Layer 4 of a small transformer language model trained on English Wikipedia (9 layers, counted from 0, width 128).
Take only the direct path to the model's output, skipping the later layers: a vector added to the residual stream pushes a token's score in proportion to its dot product with that token's output vector.

Output vectors of the tokens that the questions are about. A number n stands for (n - 500) times 0.0032.
"arter": 138 452 530 572 473 489 526 459 524 151 676 356 371 503 522 468 437 616 356 515 510 558 414 591 540 529 459 500 428 601 413 435 640 445 307 458 563 575 433 524 529 455 485 460 462 471 412 631 389 514 536 674 478 515 547 391 552 705 529 623 500 481 547 625 423 404 547 326 630 394 538 579 444 497 567 601 539 605 503 453 424 465 616 537 440 401 429 666 503 430 575 599 372 457 470 388 298 525 623 497 661 559 410 606 486 684 500 542 404 518 593 488 737 645 438 313 573 422 445 398 530 413 390 541 364 377 561 327
"iction": 198 470 331 304 297 385 644 428 604 443 724 293 493 370 509 391 485 657 460 617 536 446 532 536 347 604 406 225 403 576 548 394 503 471 556 509 388 466 635 727 607 674 575 401 391 605 608 556 328 465 311 712 514 566 742 333 486 443 542 553 603 303 491 531 627 445 503 451 404 556 457 467 566 440 425 371 550 403 503 275 386 403 410 405 440 550 405 618 556 447 616 475 561 455 530 473 503 582 602 516 333 528 369 590 491 422 497 459 431 493 741 553 589 445 431 582 672 474 688 628 297 645 540 431 468 562 622 533
"/": 460 642 442 526 559 709 457 542 498 644 545 464 410 528 456 452 517 531 614 580 512 430 430 458 559 536 498 427 545 515 409 566 576 603 679 614 466 562 408 634 515 589 584 504 544 401 522 468 605 623 619 557 464 460 599 526 347 468 507 387 414 553 450 438 489 488 457 571 347 626 468 625 552 543 516 489 475 548 565 479 454 507 375 552 559 432 409 376 498 483 665 515 561 425 586 425 660 474 494 441 508 515 491 549 504 411 595 534 472 334 427 531 454 639 398 389 425 534 462 418 500 427 462 583 467 388 528 504
" Succeeded": 365 337 504 453 29 349 558 345 594 410 719 354 349 425 455 616 408 507 704 446 348 547 293 492 357 385 433 382 606 641 577 383 441 223 442 519 631 557 481 442 578 662 446 759 504 666 408 427 608 565 355 637 751 510 518 226 525 448 472 363 616 249 463 559 481 374 516 337 704 536 575 510 601 542 556 544 358 464 450 625 708 641 465 289 447 346 307 610 361 798 412 378 513 437 431 456 373 600 592 566 482 584 605 538 481 730 285 577 291 570 593 580 668 400 360 437 747 349 433 793 455 594 430 548 570 692 227 314
" of": 560 571 641 586 504 599 578 644 289 519 477 611 506 624 444 385 372 492 601 528 669 338 561 505 578 335 395 434 381 447 488 441 520 487 467 492 465 601 442 625 405 514 710 419 495 359 487 388 590 441 524 530 477 547 616 647 550 547 442 316 540 457 467 324 456 577 353 460 470 583 475 619 580 439 668 697 328 399 511 464 552 418 542 577 478 595 458 462 548 471 521 546 404 506 587 502 446 405 479 463 439 300 596 492 503 406 523 398 570 525 445 519 382 388 441 649 439 623 524 311 476 600 375 546 418 517 455 549
"one": 418 654 523 500 470 580 478 393 490 538 405 534 513 369 358 564 589 471 634 589 460 475 599 570 514 430 333 371 410 616 516 578 611 556 315 465 667 546 578 597 575 584 621 486 580 313 322 585 429 508 331 620 594 493 621 605 547 574 444 564 434 399 290 605 437 489 322 310 691 557 520 385 356 427 534 489 393 595 512 500 314 475 511 642 606 342 552 543 305 374 463 625 343 500 442 479 746 456 407 403 431 435 494 484 504 487 500 475 556 506 535 534 503 628 443 345 527 597 399 548 417 486 584 304 492 556 553 542
"\n\n": 379 476 509 301 383 542 487 509 437 353 630 611 381 593 497 494 489 530 283 615 563 663 472 597 492 454 446 580 506 627 705 553 594 504 552 576 537 421 608 524 642 532 542 637 415 652 523 579 657 622 401 439 629 398 513 436 581 566 366 472 423 376 370 537 458 374 448 379 497 503 646 500 384 514 477 564 506 400 566 493 453 421 724 475 401 447 497 550 335 462 639 481 534 500 658 492 419 614 723 649 490 503 573 462 493 658 290 650 446 464 518 566 481 313 390 494 670 353 474 445 327 472 621 656 619 536 492 561
"ss": 395 404 476 412 562 388 517 447 505 518 415 437 487 467 402 604 495 506 532 296 602 598 532 497 554 398 628 555 547 477 907 351 460 533 414 642 462 407 692 387 581 602 285 420 688 539 482 435 435 639 607 484 623 333 646 469 494 628 453 475 610 511 354 372 588 560 585 406 462 370 566 463 444 385 491 565 503 386 451 512 467 503 367 429 712 458 529 623 425 433 542 472 663 525 458 571 580 583 443 500 516 353 466 704 493 584 392 591 407 354 569 645 605 488 379 599 435 370 407 701 566 480 486 497 575 614 535 319
" involved": 396 285 503 425 344 385 673 575 405 409 573 443 440 396 571 549 475 414 293 390 465 332 419 626 450 537 362 519 611 491 524 554 392 436 454 543 573 572 649 539 545 582 652 495 439 491 392 644 289 417 369 467 650 432 510 397 466 485 473 491 560 386 480 520 443 548 524 571 535 516 341 634 637 549 532 582 330 352 494 568 547 410 495 617 432 508 469 588 474 617 435 436 468 582 590 397 573 506 578 697 409 379 503 464 493 464 385 490 316 680 401 454 377 359 569 473 528 474 556 432 385 500 397 514 413 607 408 364
" in": 603 495 582 474 595 562 409 509 434 592 409 632 621 442 523 460 411 496 575 562 670 481 492 476 483 544 500 437 617 442 505 540 542 508 413 539 420 482 407 550 478 509 606 474 509 326 467 431 610 358 583 378 462 486 402 584 546 548 581 399 364 504 523 428 400 522 465 588 420 546 391 676 617 468 614 547 451 466 534 446 484 398 446 570 469 601 485 473 626 545 403 489 538 604 703 527 477 381 440 494 514 437 593 460 505 515 517 523 465 541 449 443 473 405 567 618 584 562 420 412 529 373 549 619 366 544 543 415
"aged": 329 453 478 536 412 326 643 312 566 546 687 540 493 543 477 575 441 395 603 427 398 494 449 624 417 512 527 407 381 701 545 625 369 500 531 480 679 491 401 478 515 466 560 482 452 397 415 659 449 561 262 463 399 481 489 433 365 325 389 516 606 437 585 458 426 503 545 320 448 384 486 226 735 433 651 577 457 457 554 454 503 449 610 485 571 367 324 568 632 490 573 517 332 554 318 390 670 516 576 456 401 366 379 488 495 606 391 428 388 344 417 549 594 459 500 304 567 297 446 417 559 476 602 360 354 764 473 369

Output weights of attention head 1. The head adds the sum of these rows, row i times number i of z. A number n stands for (n - 500) times 0.0034.
o0: 712 185 572 655 307 537 582 646 582 624 428 740 597 379 625 707 436 455 549 399 535 720 156 480 436 611 673 345 453 583 532 496 353 503 525 621 438 507 344 578 241 611 830 600 274 296 502 504 720 631 287 383 276 352 457 784 610 448 600 526 612 489 478 334 365 419 822 393 508 380 438 681 434 528 514 435 602 419 602 336 601 381 658 626 647 290 294 450 390 383 306 422 388 802 592 501 385 705 578 577 506 644 665 623 399 669 638 664 411 430 675 390 676 510 518 291 324 453 732 616 496 558 739 235 200 419 466 603
o1: 301 513 268 344 586 449 703 380 393 477 629 440 389 368 527 622 386 506 631 412 438 658 452 611 378 358 674 678 686 557 342 563 461 294 421 366 608 434 384 551 402 286 565 554 432 454 619 689 431 524 393 267 681 578 611 511 585 542 730 571 435 629 434 497 487 416 445 260 642 319 393 851 329 521 417 512 511 436 529 700 639 656 535 635 495 415 275 619 449 372 469 753 490 473 727 690 415 276 822 671 569 278 426 298 505 536 538 390 524 336 555 578 470 700 241 509 487 473 230 532 353 622 228 524 417 568 400 308
o2: 610 501 579 465 616 320 631 553 406 418 605 589 199 546 482 404 630 454 451 518 620 435 735 328 550 476 602 611 415 555 662 594 425 637 581 544 444 630 328 554 613 666 622 657 349 242 222 334 570 502 443 345 383 692 420 434 447 550 410 133 325 637 665 540 523 465 256 270 645 744 425 719 373 811 565 399 480 553 358 442 428 511 622 698 424 698 319 682 217 416 466 528 480 575 439 793 493 431 442 529 518 501 588 379 570 481 785 390 381 539 510 702 414 660 418 619 581 506 637 489 632 591 651 586 580 250 502 523
o3: 553 775 585 544 468 395 675 415 752 539 643 550 467 427 680 777 537 530 515 738 747 658 427 282 524 569 307 449 637 567 681 504 647 356 645 554 606 661 399 560 439 623 779 482 613 370 244 413 351 589 305 525 327 567 561 569 608 584 594 552 464 501 713 301 498 457 438 705 297 457 499 501 451 421 371 315 314 564 522 389 552 535 369 708 541 474 325 390 650 590 588 563 448 395 621 442 131 580 630 447 637 268 606 442 504 194 477 510 276 328 440 645 742 525 603 422 714 276 456 298 217 465 460 594 468 758 533 441
o4: 828 440 460 460 595 391 456 636 552 492 373 529 355 303 501 608 572 482 553 525 498 645 419 489 504 723 575 398 582 679 595 447 662 610 420 663 505 551 668 327 572 691 521 617 695 625 402 516 568 712 516 523 637 462 643 422 325 509 414 450 607 403 634 371 629 451 559 671 487 573 530 456 629 668 305 616 31 199 506 269 591 478 417 510 587 427 373 360 634 712 487 512 362 489 542 563 430 444 503 547 367 504 517 746 436 523 670 580 419 603 577 728 502 388 469 431 374 417 631 768 605 385 497 371 335 585 651 537
o5: 645 544 356 545 636 394 515 276 434 530 275 454 435 757 594 543 689 511 543 303 314 541 612 262 255 505 445 821 583 665 304 626 519 408 438 369 497 479 517 400 585 685 215 451 612 589 608 663 749 441 210 551 637 654 368 490 715 607 426 623 392 553 448 310 570 748 719 312 457 424 479 446 670 455 611 556 468 482 363 339 554 382 526 550 681 386 295 579 218 452 592 786 626 561 272 514 583 554 418 448 593 410 629 587 698 621 524 209 326 286 640 428 748 283 470 494 305 811 353 668 549 202 549 266 453 561 435 529
o6: 433 452 530 608 462 386 402 655 607 518 442 418 474 228 515 469 357 156 676 654 631 530 417 540 686 464 492 514 371 773 572 604 343 431 571 726 334 360 550 441 486 905 603 480 543 460 396 349 665 644 465 496 627 525 683 653 641 462 307 502 202 414 664 432 551 846 763 720 504 493 302 256 457 499 357 555 674 635 465 604 532 419 364 481 640 551 436 195 520 635 435 767 489 380 598 575 572 483 528 660 511 561 562 572 762 120 801 491 129 391 694 607 622 545 703 438 395 384 535 546 554 561 624 412 586 482 232 428
o7: 408 429 648 700 504 552 603 332 567 508 732 308 48 525 499 365 202 464 603 688 514 458 398 677 693 439 407 512 330 738 324 445 447 686 508 636 355 499 406 622 361 632 502 349 281 428 611 674 706 656 735 447 344 625 624 390 700 438 632 463 622 528 360 536 375 585 385 642 676 429 541 381 292 608 507 507 336 664 402 503 472 560 550 413 384 718 344 630 423 354 272 439 660 618 513 252 405 520 576 320 746 715 751 376 375 352 584 241 421 876 700 408 225 697 102 580 503 618 544 584 527 702 582 364 400 517 665 282
o8: 395 442 453 593 371 306 381 434 547 565 299 377 353 472 731 448 453 368 605 532 641 577 494 536 161 521 477 312 423 560 555 571 506 437 564 468 506 351 364 565 409 586 761 247 867 437 524 538 425 321 539 480 373 475 733 537 310 461 479 503 503 526 487 480 317 634 594 404 584 531 202 485 571 450 701 290 599 528 542 685 555 423 756 775 392 419 382 421 391 495 553 449 364 791 504 451 522 576 763 397 409 555 363 626 409 243 446 462 310 357 491 442 479 617 244 596 511 661 517 315 524 607 514 381 567 555 392 418
o9: 520 408 497 398 835 458 220 454 569 549 566 469 494 228 621 393 437 592 180 571 347 633 688 294 515 524 421 503 445 448 816 619 463 550 549 344 552 535 431 357 574 368 465 623 597 528 695 480 619 626 461 400 378 370 361 571 692 394 318 656 633 317 465 364 669 693 546 483 160 463 376 583 550 288 422 432 348 526 639 452 637 301 697 525 482 272 367 768 425 327 365 766 383 562 351 574 390 733 346 329 316 502 512 304 347 702 640 423 651 474 582 436 597 671 742 530 466 392 463 379 581 187 506 218 636 517 553 438
o10: 634 564 504 661 537 441 529 401 476 587 455 458 366 471 565 421 381 713 339 482 517 569 602 478 669 548 587 800 938 305 657 614 324 423 429 313 509 341 503 741 665 506 397 690 669 926 616 571 606 509 709 243 439 566 500 287 207 345 340 486 684 660 428 412 494 391 317 736 557 560 371 457 548 439 458 370 648 437 528 276 351 561 693 671 456 479 717 773 344 231 697 570 519 455 616 550 556 500 483 705 421 483 761 509 545 593 549 468 752 590 485 623 415 535 521 856 759 448 406 668 371 391 586 524 530 204 590 435
o11: 409 457 646 576 281 417 495 400 526 350 537 697 515 310 622 474 235 516 444 558 599 450 744 301 792 534 546 733 615 620 509 592 431 395 599 451 266 553 653 526 425 484 353 607 385 313 708 148 647 359 575 498 713 520 591 384 568 728 438 553 512 418 403 725 403 515 587 599 659 580 523 675 451 639 347 479 396 649 517 440 556 489 563 502 422 487 499 331 501 300 475 536 426 546 510 461 579 150 579 520 501 698 454 366 414 274 365 374 439 536 440 437 396 642 586 586 471 518 368 314 541 543 736 727 422 377 409 586
o12: 453 437 618 654 718 330 318 337 487 641 286 442 545 591 417 562 383 806 321 579 389 497 581 361 346 227 507 798 576 267 366 587 210 328 546 264 179 528 303 392 563 601 418 642 765 621 639 496 705 336 439 579 362 326 632 374 441 517 338 676 554 651 607 207 795 496 307 493 377 492 101 239 469 722 631 468 755 398 452 422 576 623 689 359 594 579 477 439 459 476 493 206 473 596 657 840 335 531 422 467 337 484 246 540 567 533 141 606 746 307 514 706 469 396 414 670 324 614 348 621 424 485 647 570 165 419 733 443
o13: 636 276 743 534 349 438 352 489 394 270 412 413 749 571 442 577 645 427 453 315 500 598 465 596 361 196 565 395 507 619 679 613 667 571 460 670 744 437 516 449 560 469 630 498 544 585 520 412 512 324 774 381 495 415 523 569 249 273 518 495 525 550 630 448 602 336 215 369 483 351 245 567 534 444 652 632 674 498 509 406 413 463 555 372 472 359 497 530 391 328 445 468 458 543 672 466 364 582 345 589 326 718 409 449 924 657 417 531 561 495 513 459 494 556 677 401 739 493 459 486 517 419 599 640 450 464 687 598
o14: 430 595 505 326 417 609 723 748 450 484 465 630 254 463 560 452 327 648 573 792 662 560 350 375 648 465 306 593 550 513 665 762 533 373 353 501 222 443 495 528 612 607 539 564 476 652 362 78 317 583 389 387 387 498 669 478 193 510 699 571 230 376 379 503 180 516 608 467 713 462 369 648 468 490 523 412 442 776 377 465 490 462 462 713 516 609 682 460 810 584 458 408 579 726 323 519 286 422 413 647 445 584 631 400 598 515 609 673 680 629 459 391 415 721 427 369 525 776 533 576 654 939 634 607 584 483 355 475
o15: 545 652 371 526 442 655 477 292 487 360 467 541 454 531 387 320 552 294 471 598 470 476 206 411 648 666 560 501 376 548 252 574 478 578 589 621 380 490 289 223 518 653 485 505 526 516 521 536 262 569 508 517 429 312 392 519 252 655 360 584 115 526 584 714 482 619 433 604 402 378 342 518 522 559 665 458 470 623 254 535 541 449 473 571 593 205 516 381 259 521 514 624 304 433 333 611 487 404 601 468 510 516 500 589 490 352 711 571 642 542 316 396 470 624 565 541 486 426 711 530 432 99 479 445 544 752 337 658
o16: 562 407 330 549 329 756 246 620 448 512 534 504 604 533 700 372 488 394 628 503 481 516 558 543 398 543 382 497 547 216 440 533 620 692 791 577 477 675 471 434 454 309 730 640 284 509 599 532 389 347 368 506 424 436 613 610 569 765 547 562 662 608 772 343 446 724 504 662 285 501 307 473 500 654 598 753 330 467 761 460 724 218 306 620 627 414 419 476 527 575 504 492 286 641 489 430 578 623 376 425 500 623 390 266 461 423 473 474 414 429 529 669 547 347 460 435 592 654 349 290 499 238 588 679 561 431 438 514
o17: 320 207 337 605 717 463 481 409 368 333 353 451 863 651 184 629 251 513 160 472 356 221 368 295 414 349 621 698 623 545 526 449 557 473 597 318 398 306 637 593 443 446 700 611 350 591 538 556 403 585 551 421 614 488 482 489 394 664 410 675 586 514 474 375 627 737 457 324 466 587 482 298 552 526 404 375 653 485 488 309 494 546 425 352 619 376 382 322 572 381 427 498 481 608 348 551 563 601 514 446 513 579 510 510 397 618 406 583 708 459 364 396 614 282 818 398 511 488 548 588 505 549 556 325 441 524 275 347
o18: 446 524 469 595 515 421 464 253 477 331 542 606 295 449 672 536 335 480 407 725 503 311 736 421 454 844 497 385 362 725 365 484 389 199 537 609 408 741 338 586 613 549 582 469 467 416 531 491 720 445 422 557 347 340 479 558 664 414 564 722 226 527 533 411 325 499 427 489 412 235 303 707 406 396 474 325 369 535 599 727 649 533 711 540 250 182 642 701 818 185 878 702 678 454 642 409 325 358 632 584 400 443 781 458 344 195 485 595 421 638 667 470 159 520 392 600 422 535 620 695 655 675 379 712 500 345 485 515
o19: 646 276 422 568 542 693 520 327 698 564 351 543 783 499 577 417 571 345 345 673 402 748 482 163 383 708 455 599 212 309 367 804 347 701 574 411 686 445 560 435 491 553 744 446 668 751 727 700 681 522 387 505 629 772 631 785 415 607 505 438 594 694 498 439 503 464 531 319 149 562 399 457 568 412 396 496 516 454 482 452 613 363 700 478 651 285 468 611 184 655 465 372 668 336 596 541 590 817 297 120 305 706 465 479 367 583 432 518 535 211 621 644 542 455 451 306 511 175 454 555 256 416 455 523 796 333 425 778
o20: 539 353 653 454 510 659 300 745 373 540 694 664 575 601 417 506 497 414 626 457 604 555 385 530 429 452 641 305 583 363 692 265 619 363 405 384 683 337 514 378 386 399 446 657 645 679 486 548 299 580 304 652 487 554 288 440 575 793 495 541 617 381 392 430 306 522 578 415 207 474 401 660 705 445 514 900 587 576 516 559 750 709 586 427 466 421 328 475 661 615 276 354 513 612 521 511 438 662 402 183 581 289 561 530 417 517 294 604 298 277 498 743 470 350 753 665 687 560 158 713 429 387 627 450 623 612 372 479
o21: 552 529 486 370 309 405 489 392 417 424 628 535 97 673 673 346 736 542 529 338 511 575 591 488 566 406 528 582 613 529 525 188 588 644 429 514 672 469 561 342 413 189 361 973 789 480 741 510 733 477 399 726 698 415 316 509 702 412 707 779 730 728 507 443 671 379 366 356 461 571 509 212 530 583 572 767 532 565 409 640 176 455 517 529 373 468 489 665 438 672 401 567 692 567 416 600 656 743 540 693 524 341 479 350 442 577 524 453 716 505 411 336 621 405 501 577 454 504 252 529 667 438 468 484 406 781 558 398
o22: 712 491 606 452 510 508 373 297 366 475 728 519 713 472 623 755 438 529 412 556 412 387 577 560 529 332 603 631 640 339 631 499 413 425 362 597 439 559 469 649 352 320 540 420 618 511 270 273 545 257 457 614 424 504 577 480 601 459 594 660 292 699 519 368 379 428 443 404 668 587 369 493 511 461 949 659 525 296 639 367 564 357 650 578 781 579 693 507 400 451 420 389 678 437 603 687 338 373 742 651 159 614 399 581 750 652 363 569 514 573 720 530 615 595 594 743 545 375 498 457 508 504 449 371 206 314 475 349
o23: 357 431 401 165 650 326 364 752 801 221 485 361 499 350 665 939 419 441 754 381 532 518 537 447 416 331 465 558 589 269 450 438 350 680 320 642 559 345 719 298 563 258 577 397 560 449 405 427 581 373 544 424 486 608 725 375 462 529 623 293 516 747 424 353 498 391 637 484 589 511 608 780 297 308 546 687 553 519 600 546 646 376 429 518 478 588 289 523 608 301 511 570 341 554 461 102 439 362 441 703 437 331 276 551 604 650 563 544 508 428 334 582 515 529 538 350 632 501 546 472 371 546 584 420 676 805 527 379
o24: 441 547 617 493 518 449 296 593 627 297 484 309 576 331 287 442 501 281 448 501 402 297 697 638 581 634 425 208 396 385 555 379 433 716 770 452 511 457 551 385 776 351 459 685 373 656 324 419 585 646 555 566 641 701 514 441 434 311 339 494 484 378 730 365 539 307 618 359 282 720 231 380 513 556 430 580 548 482 321 352 564 501 501 572 580 471 465 417 571 538 299 404 604 627 329 700 462 545 306 489 538 587 519 518 344 615 453 489 455 721 452 597 420 476 704 466 536 648 515 360 420 626 332 386 655 378 450 493
o25: 362 509 388 506 408 480 317 147 802 479 552 393 490 540 592 603 470 569 505 715 550 722 387 268 530 359 661 749 419 586 688 511 533 326 618 465 478 207 536 371 424 397 488 471 456 499 579 499 541 458 335 328 483 365 440 633 464 383 608 401 510 208 468 361 576 611 338 467 623 832 383 374 423 552 416 316 540 428 614 205 762 336 577 623 455 396 581 586 471 493 576 359 516 594 455 607 585 624 399 500 506 732 565 383 271 730 504 713 545 492 679 499 329 425 297 538 622 538 436 551 587 659 534 462 520 454 545 370
o26: 391 506 830 439 502 450 484 564 442 272 624 420 539 275 464 453 551 549 363 414 496 401 412 442 465 281 299 366 509 606 524 426 707 554 515 623 465 498 404 390 676 553 498 370 422 646 429 639 322 734 401 337 458 392 732 469 547 526 389 576 599 369 417 762 304 444 598 427 567 451 498 551 487 259 510 554 612 480 328 383 380 221 497 540 554 156 256 244 453 687 534 554 428 669 303 437 555 682 485 378 443 440 517 420 745 772 310 603 382 370 452 476 456 516 817 552 454 325 559 558 403 648 632 559 551 441 678 653
o27: 582 707 381 586 403 503 221 548 221 568 345 290 657 550 476 457 518 456 429 409 679 338 538 612 606 453 515 621 485 376 493 447 654 324 503 513 682 416 687 442 626 296 414 531 585 446 571 461 572 678 453 399 495 726 280 560 296 509 588 709 581 377 246 564 392 43 434 789 393 369 676 482 573 390 347 769 467 629 388 206 457 471 650 725 504 681 588 645 604 471 494 364 634 359 601 479 628 266 302 453 399 525 353 576 480 564 690 365 600 584 499 650 374 262 707 859 481 594 455 322 411 629 191 651 476 455 460 350
o28: 470 501 610 668 447 551 310 496 576 369 454 497 477 440 304 175 370 461 559 569 559 382 670 229 431 600 445 724 351 517 319 526 326 511 530 576 401 476 281 420 689 679 557 459 562 428 638 377 401 519 604 612 382 730 455 541 779 394 436 574 383 629 821 463 495 560 548 579 324 526 544 575 418 843 380 338 621 736 439 500 417 534 255 592 538 484 576 330 496 204 322 500 368 529 320 361 806 456 590 598 519 406 547 442 657 275 636 567 494 619 405 565 433 557 419 295 725 448 881 361 335 497 84 595 588 523 348 504
o29: 538 289 392 424 442 516 616 352 412 493 732 578 628 695 461 806 563 522 389 561 392 518 523 325 238 644 471 570 487 319 699 528 581 534 525 593 363 512 496 485 337 672 476 361 509 590 628 523 480 473 450 450 490 521 636 719 561 537 378 361 526 226 449 326 185 391 673 481 391 415 375 428 323 492 597 586 622 276 482 407 582 341 359 394 937 573 250 505 496 356 553 349 692 651 652 496 408 644 683 652 201 461 436 610 658 547 513 471 618 378 351 510 411 402 494 503 447 778 437 516 471 512 494 602 233 460 679 737
o30: 405 507 450 620 624 487 514 333 658 539 554 618 459 589 489 465 591 563 555 499 413 517 461 457 380 719 714 515 746 611 483 497 523 424 651 494 722 464 597 554 566 331 571 412 260 543 549 455 578 568 604 706 455 578 429 513 295 638 518 580 367 529 555 421 575 622 428 605 646 454 605 369 465 426 442 537 592 589 729 620 305 469 305 553 528 380 554 477 505 355 360 484 442 631 399 325 310 799 466 500 415 621 495 717 346 449 600 314 504 554 692 638 446 607 504 338 414 531 542 570 377 494 267 363 424 565 527 419
o31: 537 695 512 831 489 538 318 264 532 493 373 421 460 306 380 461 583 482 567 646 399 559 667 602 577 361 506 490 520 292 395 506 569 434 359 559 642 266 615 623 562 513 606 465 456 797 653 505 519 548 564 486 683 608 141 568 482 298 377 567 541 520 380 433 584 599 260 656 515 383 678 442 582 505 358 632 555 653 634 595 420 500 662 569 466 690 535 376 532 416 404 457 676 393 345 579 367 756 401 568 407 474 747 174 429 756 503 514 533 524 581 517 404 454 283 827 405 602 387 680 463 398 340 658 473 335 89 848

Each question shows a token from some text and the vector z that the head gathered there. A number n stands for (n - 500) times 0.0065.

" P": 496 514 485 569 530 508 467 429 540 473 456 457 489 512 488 504 566 503 519 475 551 439 548 509 462 475 546 486 462 564 469 428
Which two tokens does it push up most, strongest first? "aged", " involved"

"anc": 614 591 461 587 550 556 480 590 622 529 460 416 355 447 478 508 559 376 571 456 523 465 374 488 414 432 659 560 496 543 452 400
Pushed up most: "aged"

"\n": 507 474 412 488 604 527 424 439 473 421 442 445 490 533 436 537 539 452 439 493 627 383 588 552 432 330 507 494 260 594 473 337
Pushed up most: "ss"

"an": 492 505 458 549 467 440 531 516 546 455 430 411 494 502 463 520 501 482 511 482 553 505 556 448 523 526 536 540 506 522 549 601
Pushed up most: " Succeeded"

"oc": 570 451 476 587 521 490 477 481 429 522 399 577 467 483 519 410 524 510 546 473 594 516 538 468 474 573 521 448 495 554 439 374
Pushed up most: " Succeeded"

" Col": 495 509 460 545 518 555 458 488 533 421 473 447 523 449 440 465 457 510 590 509 492 495 537 447 492 460 486 521 553 537 482 489
Which three tokens does it push up most, strongest first? "iction", " of", "aged"

" |": 590 455 624 560 543 410 615 479 601 461 504 533 430 563 688 557 484 428 608 558 450 347 545 508 532 509 536 398 535 477 384 362
Pushed up most: "/"

" Island": 434 434 490 586 495 503 538 486 453 536 458 480 454 500 552 455 493 380 586 587 559 459 512 529 483 529 545 495 454 544 439 507
Which of these tokens does it push down most? "arter"

"E": 588 510 520 621 571 563 512 311 559 467 427 497 447 627 527 534 647 409 419 645 486 395 534 636 435 503 478 452 468 535 391 330
Which two tokens does it push up most, strongest first? "aged", " in"

"stra": 558 595 472 546 481 521 447 554 558 573 506 474 419 512 519 497 497 413 532 509 526 575 441 474 487 505 540 593 455 555 438 512
Pushed up most: "\n\n"

"ud": 504 491 478 481 469 471 503 492 538 506 496 491 446 500 536 519 511 510 513 460 516 508 472 531 537 526 514 523 512 551 501 511
Which two tokens does it push up most, strongest first? " involved", "iction"

"ster": 501 499 467 519 475 516 495 460 528 505 486 483 469 512 577 490 514 506 531 513 554 514 521 503 540 494 468 542 462 551 517 549
Pushed up most: " in"

" Al": 517 474 435 514 575 485 449 459 506 443 448 461 476 547 491 532 548 450 491 478 585 371 577 539 442 379 521 476 333 586 456 348
Which of these tokens does it push down most? "one"

"ry": 481 495 485 491 482 449 518 496 544 517 490 460 445 487 530 517 509 482 541 484 487 537 487 530 548 519 544 532 505 551 497 517
Pushed up most: "iction"

" and": 516 493 511 553 585 530 487 455 521 439 476 428 497 505 474 538 479 447 518 515 549 439 545 503 488 405 508 484 429 533 465 401
Pushed up most: "aged"

"istance": 503 444 526 602 532 523 519 437 480 496 541 397 515 509 484 509 450 469 523 534 567 537 547 474 498 491 477 455 533 541 482 460
Which three tokens does it push up most, strongest first? "ss", "aged", " Succeeded"

"ur": 444 492 445 532 538 499 478 464 508 440 477 511 457 511 483 552 536 503 490 483 567 525 536 436 443 491 546 550 505 522 446 506
Pushed up most: " involved"

"che": 526 574 462 576 457 495 436 540 541 551 485 503 448 520 544 529 469 410 540 552 512 620 491 469 496 535 508 550 468 558 442 547
Which three tokens does it push up most, strongest first? "\n\n", " Succeeded", "arter"

"mar": 449 469 459 627 508 422 545 544 584 412 400 430 509 493 515 453 521 484 516 505 572 544 498 326 556 487 547 695 436 501 535 565
Which two tokens does it push up most, strongest first? " of", "iction"

" 23": 540 380 503 585 675 406 678 391 520 330 436 487 349 508 594 525 531 451 456 603 508 330 353 519 539 449 557 583 565 441 580 538
Pushed up most: "/"

" 1": 524 393 465 586 557 615 636 616 499 520 432 450 378 442 628 608 416 357 507 472 520 467 398 497 441 460 577 481 491 385 489 516
Which of these tokens does it push down most? "\n\n"

"ents": 409 506 505 516 405 398 474 449 479 381 503 454 597 551 583 557 473 459 518 505 597 555 481 523 371 456 527 418 559 552 520 534
Which of these tokens does it push down most? "aged"

" of": 423 603 565 624 288 487 450 338 480 533 552 414 448 498 524 545 481 455 596 703 327 521 554 438 417 555 315 469 614 421 475 424
Pushed up most: "/"

"yl": 527 457 490 426 513 482 493 495 425 478 566 449 514 509 562 557 422 471 549 511 476 587 518 537 509 605 545 452 536 534 458 632
Which three tokens does it push up most, strongest first? "\n\n", " Succeeded", "ss"

"|": 492 537 506 538 521 480 508 476 477 505 465 497 410 546 562 497 457 458 513 491 489 464 540 529 454 501 527 446 493 570 510 476
Pushed up most: "arter"

" S": 514 491 467 525 485 488 505 481 546 500 494 465 432 481 527 528 520 493 528 472 513 493 489 532 517 483 508 537 479 544 514 469
Which two tokens does it push up most, strongest first? " involved", "aged"

" Pe": 506 523 505 552 505 520 417 506 488 414 433 488 479 522 458 513 523 406 509 448 579 437 565 517 338 389 443 512 346 513 509 360
Which of these tokens does it push down most? "iction"

"he": 617 590 470 587 556 552 486 580 619 526 456 412 346 452 474 520 556 372 569 463 509 466 373 491 415 432 654 549 503 534 462 406
Which three tokens does it push up most, strongest first? "aged", "arter", " involved"

" Res": 486 441 510 566 515 483 489 448 449 460 579 405 544 527 497 488 411 438 492 468 549 563 575 478 456 477 435 497 435 590 513 423
Which of these tokens does it push down most? "one"

" War": 497 534 527 495 463 482 427 423 444 495 528 514 520 614 511 483 509 474 529 556 541 535 572 427 570 440 492 623 370 549 432 517
Which three tokens does it push up most, strongest first? "\n\n", " in", " of"

"stitu": 513 428 485 633 524 454 550 327 573 495 519 506 588 628 484 486 586 382 487 547 484 528 558 593 529 475 566 511 509 598 391 449
Pushed up most: " in"

"69": 495 426 467 537 426 533 506 784 590 591 430 546 320 234 625 390 450 493 427 513 702 487 466 508 540 533 586 625 312 548 431 340
Which of these tokens does it push down most? "/"

"49": 477 419 444 534 546 537 530 561 519 397 468 460 362 460 602 536 434 416 451 398 574 526 482 531 540 476 543 560 372 550 494 474
Pushed up most: " Succeeded"

"f": 495 542 487 544 527 493 449 483 536 465 469 433 483 518 503 509 526 481 582 475 568 462 550 509 497 450 508 493 442 565 472 411
Which of these tokens does it push down most? "one"

"yn": 406 536 537 489 439 489 469 513 536 543 494 493 539 605 550 563 499 456 521 562 422 669 440 566 569 581 436 564 547 522 430 588
Which two tokens does it push up most, strongest first? "\n\n", "one"

"a": 635 518 432 621 512 597 484 563 485 460 246 535 253 441 537 528 523 255 678 460 611 471 651 386 465 340 383 734 438 764 474 412
Which three tokens does it push up most, strongest first? " of", " in", " involved"

"w": 438 578 463 490 508 533 446 522 527 487 556 371 543 499 457 527 396 469 536 535 489 556 535 471 472 542 457 554 485 579 492 712
Which of these tokens does it push down most? " involved"

"ist": 514 507 591 560 480 569 492 532 531 464 464 499 430 507 561 563 479 427 564 524 474 484 521 500 456 451 576 454 505 482 475 392
Which three tokens does it push up most, strongest first? "arter", "one", "/"

" 0": 572 397 460 615 573 661 679 474 530 499 401 475 371 420 567 566 437 375 567 512 480 438 347 470 434 425 427 481 577 387 556 505
Which three tokens does it push up most, strongest first? "/", "one", "aged"